Layer 3 of a small transformer language model trained on English Wikipedia (10 layers, counted from 0, width 128).
A neuron's activation on a vector x is SiLU(gate . x) times (in . x), where the dot is the dot product.

Input weights of the MLP neurons that the questions are about. A number n stands for n times 0.0034.
n6 gate: -8 9 -10 17 -12 11 37 17 -33 42 35 -2 58 -29 -33 -9 -30 -19 49 19 -35 2 -42 16 40 -3 -53 -26 -17 -46 11 7 1 -10 1 6 -7 31 25 36 27 8 -43 -19 -36 -6 14 10 6 8 15 7 29 19 0 9 30 -27 35 23 -24 -25 1 12 -4 8 -13 11 12 12 -53 37 3 -1 60 40 17 -20 -27 -12 17 21 -14 -9 -14 0 19 32 -16 52 -9 -20 -9 -43 -23 -32 24 11 36 -27 -44 41 -26 -41 -13 37 18 16 24 -37 10 10 31 38 -4 7 9 2 -64 58 -32 -22 -32 3 -28 4 -58 12
n14 gate: -5 -21 14 -28 0 5 -4 9 -30 19 -12 59 5 -2 37 12 -3 26 -41 -11 -6 -18 10 -18 -25 -12 5 -9 5 -8 -3 43 6 -1 -5 -32 -19 -1 64 1 8 -20 -15 16 -11 8 14 16 13 41 11 -53 3 -1 -22 -1 -43 -8 -15 -17 6 -2 -8 53 16 -30 -11 13 -10 19 26 -1 -3 44 12 -34 27 7 -28 1 -6 -14 22 -7 -4 12 -5 13 -15 -26 -7 -1 -1 7 -11 7 53 26 21 7 -16 9 -38 9 -32 -69 1 27 -4 -22 40 14 -10 -55 -44 -13 -16 -18 1 30 33 -21 -28 -16 8 -3 5 -49
n21 gate: -34 3 59 -13 -9 11 3 10 6 77 -26 3 -10 -9 -59 -13 36 47 31 -30 -3 8 37 -24 23 3 -25 50 -48 0 -4 50 -5 14 4 10 -13 -12 -14 -15 29 -24 -51 -27 5 -5 -17 -7 -33 -12 -7 2 -9 -64 51 2 40 0 8 -44 -22 -48 45 28 20 -5 -18 52 47 38 -2 63 -3 22 1 -16 31 27 1 5 -21 -48 -4 -34 11 9 -8 55 -36 -41 7 11 -38 -16 -21 40 51 12 14 23 33 37 -3 -52 32 29 12 -13 -6 -40 35 15 9 -18 -12 36 33 1 21 10 -37 -15 36 11 38 44 28 -18
n49 gate: 35 -21 23 -39 57 41 3 -16 31 -39 -22 -10 -19 -20 -14 16 34 -10 35 20 -11 27 -10 -2 -21 -42 -11 -21 -15 9 -27 39 -17 17 -36 60 -22 -5 12 28 -4 -54 -35 -75 5 25 -6 45 16 -17 0 45 -6 -13 12 48 44 29 -4 -15 1 -43 6 43 43 15 11 -5 -27 4 -9 -15 36 -30 -2 38 31 -14 -8 4 -29 -23 24 12 25 -12 -38 -5 -18 80 -33 -12 -17 -42 -48 39 -8 25 -23 -21 -23 -15 -9 -12 9 19 -34 1 14 12 -12 -2 5 -43 -10 -43 43 -6 -26 13 16 10 -25 13 -31 -37 -4 -34
n56 gate: -38 -16 -7 11 30 5 30 17 8 6 -30 -16 -32 10 -21 -7 -14 -37 -8 47 47 28 -2 -14 2 -21 -13 2 20 16 34 -22 -9 -2 37 28 -47 27 55 -29 2 -34 -4 -21 -20 -18 28 11 17 -44 26 -15 15 -27 2 26 -32 -10 34 -14 -2 30 29 51 16 -15 15 -70 -39 7 12 3 6 52 -25 -36 40 -24 -17 21 -15 2 -20 -63 32 38 -12 3 13 -19 1 -11 36 23 -19 28 -10 -22 11 34 50 35 -43 -40 -13 -2 -9 -26 -1 41 -10 34 13 -12 -53 -5 11 -26 -12 -70 2 -7 0 -27 -4 36 -21 -25
n70 gate: 10 5 -30 -12 -22 -10 -28 -5 22 33 2 -22 6 -10 -8 -20 -23 8 56 -9 40 -2 3 -27 -14 -51 31 34 12 -23 35 -82 -30 -30 -32 -9 -20 -18 32 55 2 17 2 6 -23 -5 -5 56 50 17 0 45 20 -13 1 17 36 9 -36 0 -22 15 -19 18 18 -25 33 45 21 -30 21 -30 -12 -53 9 -2 -30 -16 10 -38 -3 -4 40 2 -18 -4 7 -8 37 -59 -3 -19 -21 -9 -25 34 83 15 -57 -3 42 -6 -11 -49 18 32 28 23 11 10 3 14 39 43 -25 -2 41 -25 -12 -12 25 -11 11 31 37 47 -20 -29
n105 gate: -19 -4 -17 -18 -21 -21 -24 -5 7 18 52 -3 28 7 33 4 -14 -15 6 -28 2 4 -3 -15 5 49 9 4 24 -10 -15 20 -5 1 -35 22 -32 -4 28 6 33 -35 -33 -33 -35 20 43 47 3 -26 36 -8 -66 -16 8 -19 -5 3 -37 17 -13 4 -26 -5 -20 -12 -30 42 -37 -9 -18 -12 24 -8 23 20 10 -32 21 -3 36 15 2 37 -32 -3 -1 28 8 -13 0 -2 -15 12 6 3 49 41 -46 -10 23 -37 -19 -13 10 -32 87 15 12 6 -19 7 37 -6 -34 -28 10 27 -26 -25 55 3 -41 18 11 19 -16 -24
n106 gate: 29 10 -20 30 -30 -19 9 28 19 9 -5 -16 28 11 37 -31 1 18 -10 -28 -8 42 34 16 -26 -38 4 -5 16 -21 -20 26 3 -15 16 -1 0 78 -40 16 -26 -4 -33 27 -27 11 29 -30 48 31 17 -26 -12 -12 -42 10 -20 -48 -4 12 -13 -14 33 -8 9 -12 14 11 31 14 10 -43 27 10 19 -35 -34 68 11 -41 21 2 17 -13 -36 23 -26 29 36 -5 26 -43 -19 -33 -34 6 -29 -6 10 -29 -11 -17 -22 -31 40 49 -31 25 14 -12 19 4 26 37 -1 19 -38 -14 28 -2 7 -28 6 7 14 12 -45 37
n137 gate: -1 -4 26 7 -3 -26 22 -22 -26 -4 24 -27 27 -5 -7 8 -7 -1 -11 35 2 -39 -3 -13 -45 32 -47 25 -8 4 -12 -42 -12 -29 16 5 1 -23 28 -22 -3 56 19 15 -11 19 -4 12 -16 43 5 -22 -9 -32 23 -8 19 -7 23 -1 -23 -44 -18 -23 19 53 21 4 -72 -19 32 -4 -15 -14 10 18 20 -7 28 4 21 46 -55 63 7 -28 -18 -1 24 -20 -28 -7 30 -13 -10 17 4 -1 -8 -8 -13 -1 57 30 9 6 1 38 2 -2 -6 -28 13 37 37 11 5 5 -4 1 -22 -22 36 13 1 -36 60 -10
n212 gate: -22 -27 -14 -30 3 23 32 4 10 -7 63 -17 22 14 -14 -20 50 -10 20 15 5 -29 1 -5 -31 13 6 -23 -28 11 5 22 5 17 40 4 15 -35 -14 -12 0 16 11 -48 -54 -32 -11 -4 19 -69 2 20 17 62 0 5 -14 27 -12 -8 -8 -27 -22 4 52 13 16 -54 20 -8 16 48 51 -4 53 14 13 -49 1 11 13 1 8 -43 1 16 -41 1 -11 43 -8 -13 -7 24 10 -20 13 0 24 5 -37 6 44 -5 -21 28 -22 -13 -24 -16 -6 -22 -21 -20 25 -18 -5 -21 -3 17 -6 13 -4 29 -32 -33 57 26
n277 gate: 24 31 3 -42 2 -43 -13 -22 -8 21 -21 16 -28 22 -2 54 9 19 11 15 11 15 -37 -26 -8 -41 -24 -16 5 38 -11 44 36 8 12 -16 -35 -26 -2 57 -20 -17 10 18 7 -19 12 -14 29 23 14 5 -6 -32 -2 9 61 54 6 10 13 -24 61 -17 29 -15 -2 -5 -34 -13 -34 -11 9 -11 -36 56 -17 -5 -24 21 -8 12 -14 8 8 12 -43 -36 36 -20 -55 -9 2 14 16 1 2 -37 41 -22 28 -26 29 7 -24 24 25 24 -28 -20 -35 -41 -6 18 -7 10 43 -1 -35 48 12 26 20 31 -28 9 28 -27
n6 in: 25 48 -12 -6 18 7 35 16 -5 -20 -29 22 4 -44 33 -17 22 -31 -17 -90 -33 -18 20 24 -35 2 16 -25 1 12 -2 13 -26 -15 3 9 6 9 7 -22 -2 -10 -15 -25 -34 -3 -2 -7 42 -23 -18 2 -25 -11 36 -11 -3 -39 17 6 -9 7 59 14 51 -41 -2 27 27 -50 -33 -2 19 -19 -52 -16 -12 28 -26 13 15 -22 -67 -38 4 12 21 -19 17 -7 11 -35 -18 -18 6 -39 25 16 2 18 52 -14 -15 -16 -8 2 6 40 1 13 -20 21 6 11 62 -10 62 42 -25 31 -7 -10 11 -28 -23 16 -47 24
n14 in: -25 -3 12 32 -17 18 0 -14 1 0 -37 -29 -63 19 7 33 -63 31 8 0 -24 -55 10 -33 22 44 22 20 2 58 -10 -8 -10 1 -30 -30 -76 -50 36 -9 7 1 -1 5 -33 -28 -5 -14 -34 -4 27 -37 -8 12 -7 -26 -14 16 -1 11 -34 10 -19 20 -7 -36 38 -31 2 6 26 10 27 -17 -5 -13 -24 -26 11 40 -20 29 -14 -11 -4 11 20 -7 -2 21 -27 -9 -18 -37 8 -20 18 -14 -9 -16 -32 13 -62 4 4 14 12 10 -7 64 12 9 39 -25 -15 5 11 27 23 23 42 -19 8 -46 -16 25 -8 -30
n21 in: 15 35 42 -8 -43 18 31 18 8 38 -6 22 14 22 -31 -12 29 -23 16 -47 28 -17 46 7 -10 7 4 -5 -15 26 15 32 10 27 45 -26 -37 -13 -3 -18 -4 -13 29 -19 10 -35 -10 -7 -33 18 38 -6 -46 -61 -18 1 16 34 9 17 -6 8 -12 -50 -8 21 19 31 -22 12 -22 -16 -15 -6 -28 54 1 -2 -7 -11 5 52 -10 -37 -48 -23 -15 19 -50 12 7 -3 11 28 -9 2 65 -47 -10 -44 11 -3 79 -62 -33 13 27 6 -16 -60 18 35 -12 17 16 -2 23 34 -14 9 16 -24 42 -37 25 5 -25 -18
n49 in: 2 -28 -16 -35 -37 6 6 30 -15 -39 -26 -34 -33 -34 22 -44 -4 -2 0 -9 15 -13 -12 26 31 14 62 -44 -1 -22 -29 22 -16 -6 24 -1 40 6 20 -27 20 36 19 2 21 -5 -6 63 42 -36 18 -11 13 -31 3 20 -7 -31 -12 36 25 15 -15 -53 11 18 -71 -11 19 -2 -4 -11 5 2 13 31 13 12 21 -26 -13 7 -34 -12 2 -31 23 22 -15 30 -25 -2 -7 30 -29 3 -9 -7 34 17 26 9 -47 -2 -77 1 7 -22 -26 23 -7 2 29 -42 39 4 24 41 6 2 -26 35 -39 -19 -24 6 14 -30
n56 in: -37 -37 -1 -14 -2 -13 -13 17 -11 4 -31 -11 -7 5 6 -27 -20 31 -50 -66 11 2 43 -26 -23 8 38 28 -28 -5 61 -9 31 12 30 -20 -42 -31 -7 32 4 -19 32 -26 11 -53 -12 -31 45 -9 41 8 -35 1 -4 14 13 36 25 2 -7 28 -39 32 -12 1 -5 16 11 -6 -31 9 -28 -8 32 2 5 37 28 9 13 46 11 5 13 -19 -2 14 2 -26 -15 -10 -1 -55 -14 -31 -38 52 -25 1 -29 -40 43 49 10 6 -14 -11 -15 -24 -19 17 -39 21 1 -37 5 5 -7 -13 1 24 35 -35 41 42 27 -28
n70 in: -1 -5 -38 31 -25 35 6 9 35 -38 2 44 19 0 -26 -1 10 13 -22 14 -30 -4 -37 -53 4 -34 -13 17 27 -16 13 -13 -72 23 -7 -29 -17 -9 9 7 -14 -16 -37 8 9 10 4 16 52 11 14 7 -11 -50 -51 -20 21 -19 -29 -5 -4 -11 -16 17 24 -8 -12 35 5 -20 -19 -47 2 0 9 8 -24 -21 16 -27 25 44 -14 -11 -13 -49 -51 -9 -4 -13 -6 4 -41 -22 17 -53 -20 9 -6 6 18 -8 27 57 -17 10 -12 -17 -1 -3 12 0 -20 24 -8 57 20 -18 22 32 84 3 25 47 5 38 -14 -43
n105 in: -18 12 -19 17 8 19 24 -1 6 26 -15 0 -31 -28 1 -35 -20 3 7 9 -6 6 46 51 8 37 26 17 -3 25 -59 4 -24 -1 21 1 15 -38 4 -34 8 23 46 -70 -51 -21 25 -12 -4 -3 -48 11 -10 32 10 -20 17 -10 -19 -4 -10 -11 6 24 28 22 -2 36 25 -17 -10 51 -6 12 6 17 -39 -16 4 -3 19 -32 12 11 13 -30 2 12 -11 44 10 38 6 2 11 -25 34 -16 15 -14 8 -24 -7 22 -18 29 14 5 14 -50 28 45 -4 -13 -31 -13 -19 13 -15 -6 13 -1 -36 -1 3 30 25 26
n106 in: 0 1 26 -15 7 22 16 9 12 7 -24 -13 -44 6 29 20 1 4 -1 -16 -46 -28 21 49 10 22 -2 -53 7 -3 -26 42 -32 14 16 -4 -38 -27 16 -8 -13 21 46 57 -26 -1 -37 -1 -2 1 -32 9 -1 -15 -46 -32 1 6 -37 11 3 -10 -18 -9 10 31 -13 -9 -7 -9 7 -8 29 -16 39 10 6 12 55 -2 -25 -1 0 4 -8 -23 -20 44 -26 -15 -1 21 -4 3 16 -16 36 -9 21 -70 11 -6 -1 -14 -5 12 -8 16 -39 10 39 43 1 -13 23 -10 12 -67 24 -32 -1 39 38 -57 -18 8 -30 -9
n137 in: -4 12 -25 -20 28 -13 -3 -12 -40 -5 13 -30 -43 4 -13 -5 -80 -26 -24 -20 27 -21 -38 4 -64 8 22 -24 -5 -26 -23 -8 12 3 -26 41 -30 -4 83 7 -1 5 -40 -8 -1 22 36 -25 -1 1 -8 -16 1 -8 -54 4 4 9 42 19 -7 -3 -18 -14 28 31 1 3 -20 -2 16 1 -23 39 -7 41 30 26 50 -25 -11 4 2 8 -26 25 -48 -7 -9 15 6 -37 7 15 10 18 -7 -20 -3 2 -4 6 10 15 -40 8 -38 35 22 -11 -23 5 12 1 13 -5 -14 4 -14 25 -27 6 20 -23 -7 -54 14 -15
n212 in: 33 4 -22 -39 14 6 -17 -14 -31 -28 -13 -25 -16 19 -13 6 5 42 16 -34 28 23 -45 11 33 -34 0 -14 -21 12 -8 -25 36 18 0 25 -19 -32 32 34 14 9 15 -64 41 58 47 -37 18 15 26 -31 40 16 20 31 13 -9 -43 -10 17 13 -5 34 45 -9 22 -51 6 9 -27 18 10 -37 50 9 20 -93 -9 -22 12 -23 -1 10 -24 29 -57 -11 -19 -1 -26 -6 -10 -22 25 -18 21 7 -11 22 -2 15 46 29 20 13 -71 25 8 30 -25 19 -6 -24 57 3 6 26 3 24 25 -14 -7 1 -32 -4 24 3
n277 in: 10 -41 17 37 52 -16 36 3 15 2 -8 -19 -19 16 -16 32 13 6 -12 16 -20 20 -21 29 42 12 29 -20 -18 12 -32 -58 -43 -20 -31 -34 44 2 9 -4 -18 16 -10 -20 11 1 -44 -2 -14 -32 10 -15 0 -4 -32 -15 21 7 36 -36 -9 -11 21 -6 -35 -51 10 -26 8 31 -3 36 -57 -27 -14 -26 -6 9 -16 23 -20 -24 7 -55 7 -6 38 -27 35 7 -22 -17 17 -25 8 -23 28 -21 -6 -38 14 43 18 -63 16 -6 -5 2 4 -6 -34 -9 34 27 -10 -23 -30 20 23 -16 9 -15 53 33 49 68 18 -4

Each question shows a token from some text and the vector x that enters the MLP there. A number n stands for n times 0.042.

"ing": 26 10 -5 35 -8 -12 8 -2 20 -19 -12 20 -19 -7 0 -5 25 1 -6 -30 23 -2 12 -9 3 8 -27 3 15 -33 -39 9 -60 3 -10 -4 -8 11 -1 22 -10 13 -2 28 -27 -13 12 11 -51 -1 30 -6 8 6 24 -14 -33 -53 3 9 -14 15 -19 19 -8 7 -48 16 -5 -52 27 10 40 -16 -31 14 24 11 15 -51 -34 -6 -24 -3 -39 -13 -26 54 -37 26 -25 23 -17 26 18 -36 6 25 13 27 14 5 3 29 8 -25 -3 36 8 5 21 16 -23 -24 -9 -21 -1 13 12 9 -12 -33 16 1 -41 -30 26 35
The three highest activations, in order: n277, n56, n105

" February": 10 -10 -17 11 4 2 -2 27 10 21 16 23 -26 24 30 -4 16 -27 23 -20 12 3 -23 -31 11 25 -45 30 14 -24 -8 24 -27 -13 5 3 -12 24 12 -1 -23 40 -7 -38 -19 12 33 14 14 32 47 9 -21 27 8 26 5 -23 17 -2 0 34 9 29 20 31 5 -21 -26 -19 -13 13 1 10 -27 -33 33 -14 27 -13 -7 -1 15 40 -5 -57 3 18 -34 3 -12 18 -13 47 20 -17 -6 -57 7 -22 -2 -15 12 -29 -3 1 -37 53 -25 -7 7 53 -1 -26 -25 -4 -11 1 12 11 -25 35 18 16 13 10 8 16
Which neuron lights up most? n105

"ies": 30 -6 -18 2 7 -8 -7 -17 47 -2 -23 6 2 -28 -11 12 38 9 -6 -7 -10 -43 1 -31 -3 11 -26 -11 -26 -21 -10 -41 -58 -17 -9 10 -28 41 25 49 2 11 -10 -3 11 -13 -1 9 -45 -18 54 10 14 -21 13 18 -38 23 11 -15 6 -8 10 47 8 5 -13 23 -5 -27 -19 23 8 -27 -24 7 -16 15 33 2 -23 -3 4 30 7 -19 -22 13 -40 16 -27 30 -27 1 -34 -49 -29 -9 49 8 1 -24 4 36 13 -3 12 -4 4 8 16 9 7 19 -2 -26 9 52 -3 10 0 5 18 -10 -10 8 16 40
Which two neurons fire most, strongest first? n6, n49

"ished": 20 2 -20 21 -2 -54 3 -1 -4 13 -41 1 18 -19 -39 -22 18 17 -13 -32 -34 -25 -21 -1 2 -15 -38 16 -31 -35 -45 -27 -23 -20 43 -36 -35 25 -9 13 11 -17 9 -38 1 12 -1 -14 -3 -47 19 -3 -9 -5 -7 -20 -33 12 8 21 15 40 -2 14 0 42 -9 20 -30 -19 47 33 17 18 -18 -2 -14 14 20 16 -9 -16 4 34 -17 -46 -13 18 -5 32 -34 21 -3 0 4 -23 -43 -9 35 -6 -13 37 16 27 -5 31 -12 7 -26 -16 -2 33 -12 -7 -9 -1 6 10 -4 23 15 -2 22 -24 -14 8 4 39
Which neuron lights up most? n137

" beh": 19 11 -16 -2 28 -27 -49 -12 16 -21 11 37 -58 39 10 45 42 -48 25 -19 37 1 9 -6 14 -3 -38 11 -27 -27 -21 -4 -54 -37 -17 1 -32 43 8 -10 -8 4 12 -17 -17 -6 4 24 -16 4 32 -2 16 -3 -10 29 -8 19 -9 -20 9 -10 -2 19 21 7 -31 11 -12 -9 38 22 17 7 -17 -35 23 -16 -3 -8 4 -25 25 10 -8 -20 27 34 1 -18 14 49 1 44 23 -19 -43 -33 -1 -15 -9 -3 27 16 16 2 22 4 -25 -19 -34 29 -39 -4 -4 7 -7 -10 2 22 11 27 -10 4 -21 11 13 5
Which neuron fires most, and how strongly? n6, at about 0.25

" applic": 38 1 -18 -10 25 -35 -68 15 19 6 -15 39 -38 -10 -4 38 49 -42 5 -45 26 -1 12 -5 38 16 -26 7 -6 -21 5 -18 -18 14 0 -11 -3 41 12 22 -12 17 12 7 -17 -1 -7 19 -16 -23 39 7 11 -4 -20 -10 11 10 5 -1 10 5 -25 -2 -11 49 -29 -5 -22 0 -3 45 26 -1 -44 4 34 1 8 -26 -20 -15 5 16 -39 -40 8 33 -22 -2 -13 33 17 22 10 -25 -18 -19 -33 5 -27 -3 9 27 -7 -7 9 14 -22 -15 -18 0 10 -30 4 -42 17 -16 -2 35 -9 4 18 9 -35 2 32 -8
Which neuron fires most, and how strongly? n49, at about 0.57

"s": 6 2 7 46 13 -4 -31 5 19 33 -3 4 -30 -17 -58 15 29 -2 -44 -29 2 -2 -23 8 -4 6 -39 4 22 -36 -9 -21 -43 -9 -22 1 1 46 13 39 -23 -20 -2 9 -22 0 30 -25 -38 -17 -1 5 54 10 -13 11 -26 -16 -1 23 8 53 -14 17 -7 -31 -11 -6 -9 -40 25 -20 29 22 -20 13 6 12 18 2 -3 -33 -24 7 4 -17 14 34 -41 3 -13 -4 -14 4 -2 -11 -35 -1 -10 -13 -36 0 34 7 -12 33 -29 24 -5 1 -19 -8 31 -10 -5 -13 -1 54 24 33 -26 52 -21 -3 13 5 -1 -10
The three highest activations, in order: n21, n105, n6

"ial": 11 2 -2 38 38 8 -11 -1 25 -30 -41 37 3 -5 -3 20 28 -6 7 -18 17 29 21 -27 26 -18 -4 13 -40 29 -5 -5 -30 -17 -24 -9 -19 -5 1 41 -29 13 -27 29 -19 7 -4 15 -22 11 33 -16 -6 -25 17 -12 -36 -46 17 12 -9 10 -33 67 -48 52 -10 22 -15 -35 -36 -19 40 10 -21 -29 1 23 -3 -14 -24 -13 -4 13 17 -9 -21 44 -32 17 -31 36 -38 -1 9 -11 -12 7 30 -2 -3 1 -4 16 0 0 3 38 -2 -24 -6 22 -3 -19 -18 -11 -25 -4 26 -4 -5 -19 -29 -20 3 -32 -11 22
Which neuron lights up most? n14

" Bishop": 11 -15 -18 30 8 -7 -34 27 19 -2 -55 16 -22 4 15 35 16 -6 15 -25 35 -10 -8 -16 29 -8 -8 -14 -22 -8 6 -6 -17 -15 -22 19 -4 32 11 16 -4 38 4 -20 -29 -6 -4 37 0 17 15 -29 -2 9 -11 2 -26 -1 25 -16 -4 3 -13 28 -6 21 -17 22 6 -52 -26 37 18 16 -23 -15 37 -24 3 -18 -15 -23 -19 -1 -13 -22 -14 32 1 20 7 51 -25 45 -12 -46 -12 -40 25 -41 2 -24 -13 45 -36 11 -23 18 25 -7 -4 17 -30 -22 -28 -15 30 -26 5 2 0 4 19 14 -5 -16 52 3
Which neuron lights up most? n49

" Catholic": 12 -16 -9 29 8 -6 -21 11 13 -12 -44 34 -3 19 7 2 15 -1 19 -38 28 -3 -16 -12 16 -1 9 2 -50 5 -3 -8 -32 -9 -40 1 -4 43 -10 -4 0 42 -3 -3 -7 -2 -6 37 -19 20 44 -21 -20 3 8 18 -29 2 16 -6 -20 -8 -12 28 6 35 6 31 2 -30 -8 34 25 14 -39 -32 26 -22 -11 -25 -25 -44 2 13 -13 -31 -37 20 -1 -3 -3 66 -17 6 -10 -22 -21 -40 33 -49 18 -12 13 50 -18 4 3 16 -2 -16 -19 26 -22 4 -16 -14 7 -44 14 8 -9 5 17 15 -25 -23 23 -1
Which neuron lights up most? n6

"row": 34 -2 2 29 35 -5 -1 28 4 -1 -34 -28 -12 -2 -16 26 -1 10 -5 9 38 6 12 -18 -14 -26 -2 -15 -24 -28 -15 -18 2 -34 15 -40 -52 17 -8 40 -18 26 20 -15 -13 35 -15 19 -14 -38 27 -1 5 30 20 5 15 -37 27 -23 16 -6 -38 7 10 3 -44 -16 -19 15 1 13 47 -3 -45 -13 -14 -2 -19 20 -10 9 33 2 2 -12 16 18 -25 -36 -34 -19 0 17 6 -29 14 -47 12 6 41 -14 -7 19 13 30 -22 -6 -6 -35 11 35 -24 -45 -30 -18 -2 12 -1 5 30 -55 -16 -9 6 -19 -1 21
The three highest activations, in order: n14, n277, n137

" f": 11 42 -10 10 17 24 -12 35 27 -6 11 32 -23 -34 31 38 33 1 6 -24 20 -30 20 -9 11 9 -9 9 12 -20 -10 -23 -42 -11 -12 11 -39 36 17 41 28 -2 -6 -16 -23 -9 -2 20 8 -20 37 -31 -4 40 34 6 14 11 9 14 1 13 -19 -1 -4 14 -12 13 3 -15 30 37 33 -15 -13 2 42 -19 -46 -8 -18 -34 35 2 6 -22 15 19 8 -36 1 33 39 22 -22 -45 2 -22 8 -2 12 13 35 38 11 16 -26 20 -27 -18 3 37 -20 -23 11 -22 9 20 5 50 -2 -20 -1 23 -1 17 9 0
Which neuron lights up most? n212

" Ter": 20 37 -24 2 6 22 -33 18 12 -4 -29 24 10 10 36 16 25 6 2 -18 16 -26 28 -30 -9 8 4 -20 10 -27 20 6 -18 -26 -27 19 -13 45 22 33 1 22 -5 -8 -19 5 -7 -1 -10 9 33 -25 7 19 -1 -10 -1 -38 33 -13 27 -9 -30 16 -1 17 0 5 -13 -26 -63 27 16 25 -59 -25 36 -9 -12 2 -5 -11 -12 38 -26 -30 8 37 -8 0 -7 40 -12 8 9 -36 -28 -27 16 -26 -11 0 40 12 -30 24 -19 5 13 -49 3 -9 -21 -35 -6 -42 13 14 7 25 -9 -3 -7 10 -25 15 23 31
Which neuron lights up most? n6

" was": 23 8 -49 17 -6 -8 -30 14 34 -33 -45 39 -7 5 35 -6 11 -12 -34 -13 41 -27 -22 -47 10 34 -18 31 4 -14 -46 -20 -42 -24 -6 -11 -7 45 2 15 -28 31 9 11 4 5 -14 -34 -4 -7 20 8 -15 0 -9 10 -15 16 10 -13 2 31 -21 12 -2 9 14 23 -21 -26 9 -22 27 -18 -11 -11 17 9 46 -23 -8 -47 28 -14 -1 -40 -22 30 -13 -15 -14 -2 21 3 -4 -47 -14 -22 2 -11 37 44 -7 18 17 11 -29 -9 -24 -5 16 0 0 -7 -30 -18 -1 9 -30 -21 -19 -3 17 15 2 16 31 20
Which neuron lights up most? n70

" round": -13 23 -10 -7 28 -12 -36 36 38 -14 -17 44 1 12 -4 44 33 -21 6 6 50 -18 -2 -16 23 -1 -27 -8 -13 -20 8 17 -41 -28 2 14 -14 47 -1 43 0 40 6 -12 -18 8 2 -4 -25 15 18 -6 -8 28 -15 -29 -36 9 -2 -13 6 35 17 18 -35 -6 -8 -8 -51 -6 28 15 20 -15 -13 -14 8 -12 -11 -17 -6 1 33 28 -9 -3 -3 41 2 1 -32 31 -9 62 2 -31 -15 11 -3 -36 24 -41 -25 27 -3 -35 -11 18 -24 1 -9 47 -14 -26 -25 -20 -7 8 23 1 0 -15 -9 5 8 -6 27 21
Which neuron fires most, and how strongly? n6, at about 0.37

"Se": 19 31 -21 6 -9 -8 -4 25 1 -23 21 19 -33 -3 -35 32 12 -10 -7 -4 23 20 -1 -33 19 13 -19 33 11 5 -4 -1 -43 -5 -35 7 -25 1 1 31 -16 52 -5 -34 -45 -4 34 35 -4 -7 8 6 -12 3 -7 -22 6 -40 -2 0 -22 18 -22 6 -35 26 -11 -17 -34 1 -20 -15 10 0 -5 -2 21 -8 -14 -2 -21 11 6 3 -10 -28 20 44 -11 -61 18 40 -32 31 12 -25 -9 -13 20 -12 19 1 13 -11 -17 -18 -18 27 -1 -47 -19 28 39 -18 -8 -18 31 56 41 -14 -26 5 -21 36 27 12 17 15
The three highest activations, in order: n105, n70, n21

" it": -14 8 -46 19 -7 27 -16 -22 38 2 -7 24 -26 -6 39 -8 10 -6 -14 -46 32 -7 4 -26 -12 26 -24 -1 12 -58 -7 -26 -43 -25 12 11 -10 19 10 4 -30 -8 31 18 -46 -10 -2 16 -34 -30 37 21 7 -1 30 1 -14 -1 -3 -23 1 26 -4 24 -4 10 -33 31 -41 -7 -38 21 20 -2 -18 -22 55 -4 10 -6 -5 -19 6 -27 -1 -44 -11 32 6 -8 -16 34 -15 17 6 -35 -24 -19 22 -17 43 32 27 7 -23 0 0 -12 -5 1 -28 9 -23 -14 -25 -14 -15 10 5 15 -14 -5 43 -2 24 3 26 14
Which neuron fires most, and how strongly? n56, at about 1.1

" start": 15 22 -40 24 19 -9 -52 8 28 26 9 8 -43 -16 -4 6 67 2 48 6 25 -35 -6 -3 10 13 -34 -6 16 -9 10 -15 -32 -25 -2 -2 -1 33 38 -5 -39 49 15 -41 -10 -8 -24 1 7 -21 29 -6 6 19 -1 5 -14 -7 -4 13 2 29 -13 3 -28 14 -34 13 -44 -4 36 41 31 2 -20 -1 20 13 10 -8 -19 2 20 9 -21 -9 -15 41 -35 -1 -13 27 -17 15 12 -26 -4 -27 17 -20 8 10 15 16 -8 -1 -56 16 -4 7 -17 24 6 -35 7 -25 -22 -15 -3 19 24 -14 34 20 15 19 36 6
The three highest activations, in order: n212, n6, n137

"ent": 39 19 18 -6 6 -7 -44 -11 -7 16 -35 14 -37 -27 14 14 47 -10 -3 -19 15 6 -10 -26 -21 10 11 48 18 -6 -18 -36 -48 -12 25 4 19 24 38 20 -16 26 -14 14 -9 -27 20 3 -19 23 34 23 14 11 -22 24 -14 -8 -36 32 -12 -8 -18 9 -27 7 -3 -10 8 -39 13 -12 29 3 -25 -55 -2 32 8 -27 -2 30 -32 48 -6 14 -28 42 -40 -3 4 28 21 3 6 -26 -8 29 -2 4 -7 1 13 1 -17 33 19 12 -35 17 -27 14 16 -9 3 -28 -1 1 -2 21 -10 40 6 -5 19 3 41 17
The three highest activations, in order: n137, n70, n106

",": 22 0 -5 0 12 10 -12 33 54 -37 -20 26 -7 9 47 -15 8 -20 -13 -14 42 3 -33 -25 21 7 -31 26 18 -23 -22 -13 -19 -13 -24 1 -17 37 10 8 -33 9 -18 17 5 18 13 17 -50 39 29 7 21 13 9 12 -16 -14 13 4 -12 29 -15 32 2 35 -10 56 -4 -23 2 3 15 21 -13 -25 18 12 18 -21 -15 -25 2 21 6 -2 -28 -21 -17 -2 -1 6 -17 31 -2 -45 9 -12 26 -44 17 7 13 35 9 -6 -24 4 -22 0 -35 8 -16 -23 -17 -32 7 -12 22 14 -53 4 3 21 1 11 41 42
Which neuron fires most, and how strongly? n21, at about 0.33

"ed": 29 -8 18 1 13 -53 1 -1 -20 -17 -44 21 0 14 -14 35 -29 47 -26 -13 -7 20 -27 -22 26 10 -38 -12 3 -16 -44 -29 -41 -18 -5 -42 12 22 -4 20 10 21 -25 -16 -4 19 18 23 -3 28 -17 -19 15 12 19 -36 2 36 16 21 1 37 -21 16 -15 1 -2 10 -5 -28 -57 0 20 -7 -35 -26 12 -8 39 21 -17 -25 6 -12 -12 2 12 22 -36 -8 26 19 -24 24 27 -41 -4 -21 24 16 15 -8 13 32 -44 -4 9 34 14 -20 -12 3 -7 -15 -17 -1 -19 -4 -7 12 -11 14 -5 -10 -45 -6 14 41
Which neuron lights up most? n21

"er": 44 0 27 25 14 5 -12 17 14 -45 -26 -4 -21 9 -39 34 7 27 4 -42 14 -22 -18 8 -2 2 -15 2 -6 -24 17 -8 -21 -32 -35 -8 14 -7 -6 -6 -40 17 -21 5 -28 -1 4 41 -8 46 1 1 29 -22 27 -21 22 -32 26 -17 20 15 -11 -5 26 -20 -23 19 16 -34 -25 7 15 -31 -8 -18 46 22 17 28 -19 -21 -27 -15 -6 -18 -11 44 2 43 -2 30 13 32 11 -47 -22 -37 7 25 3 -6 -18 2 -44 35 -18 7 5 -1 -5 23 1 -27 -21 -3 -32 36 5 8 -25 -5 -11 5 -1 8 28 31
Which neuron lights up most? n49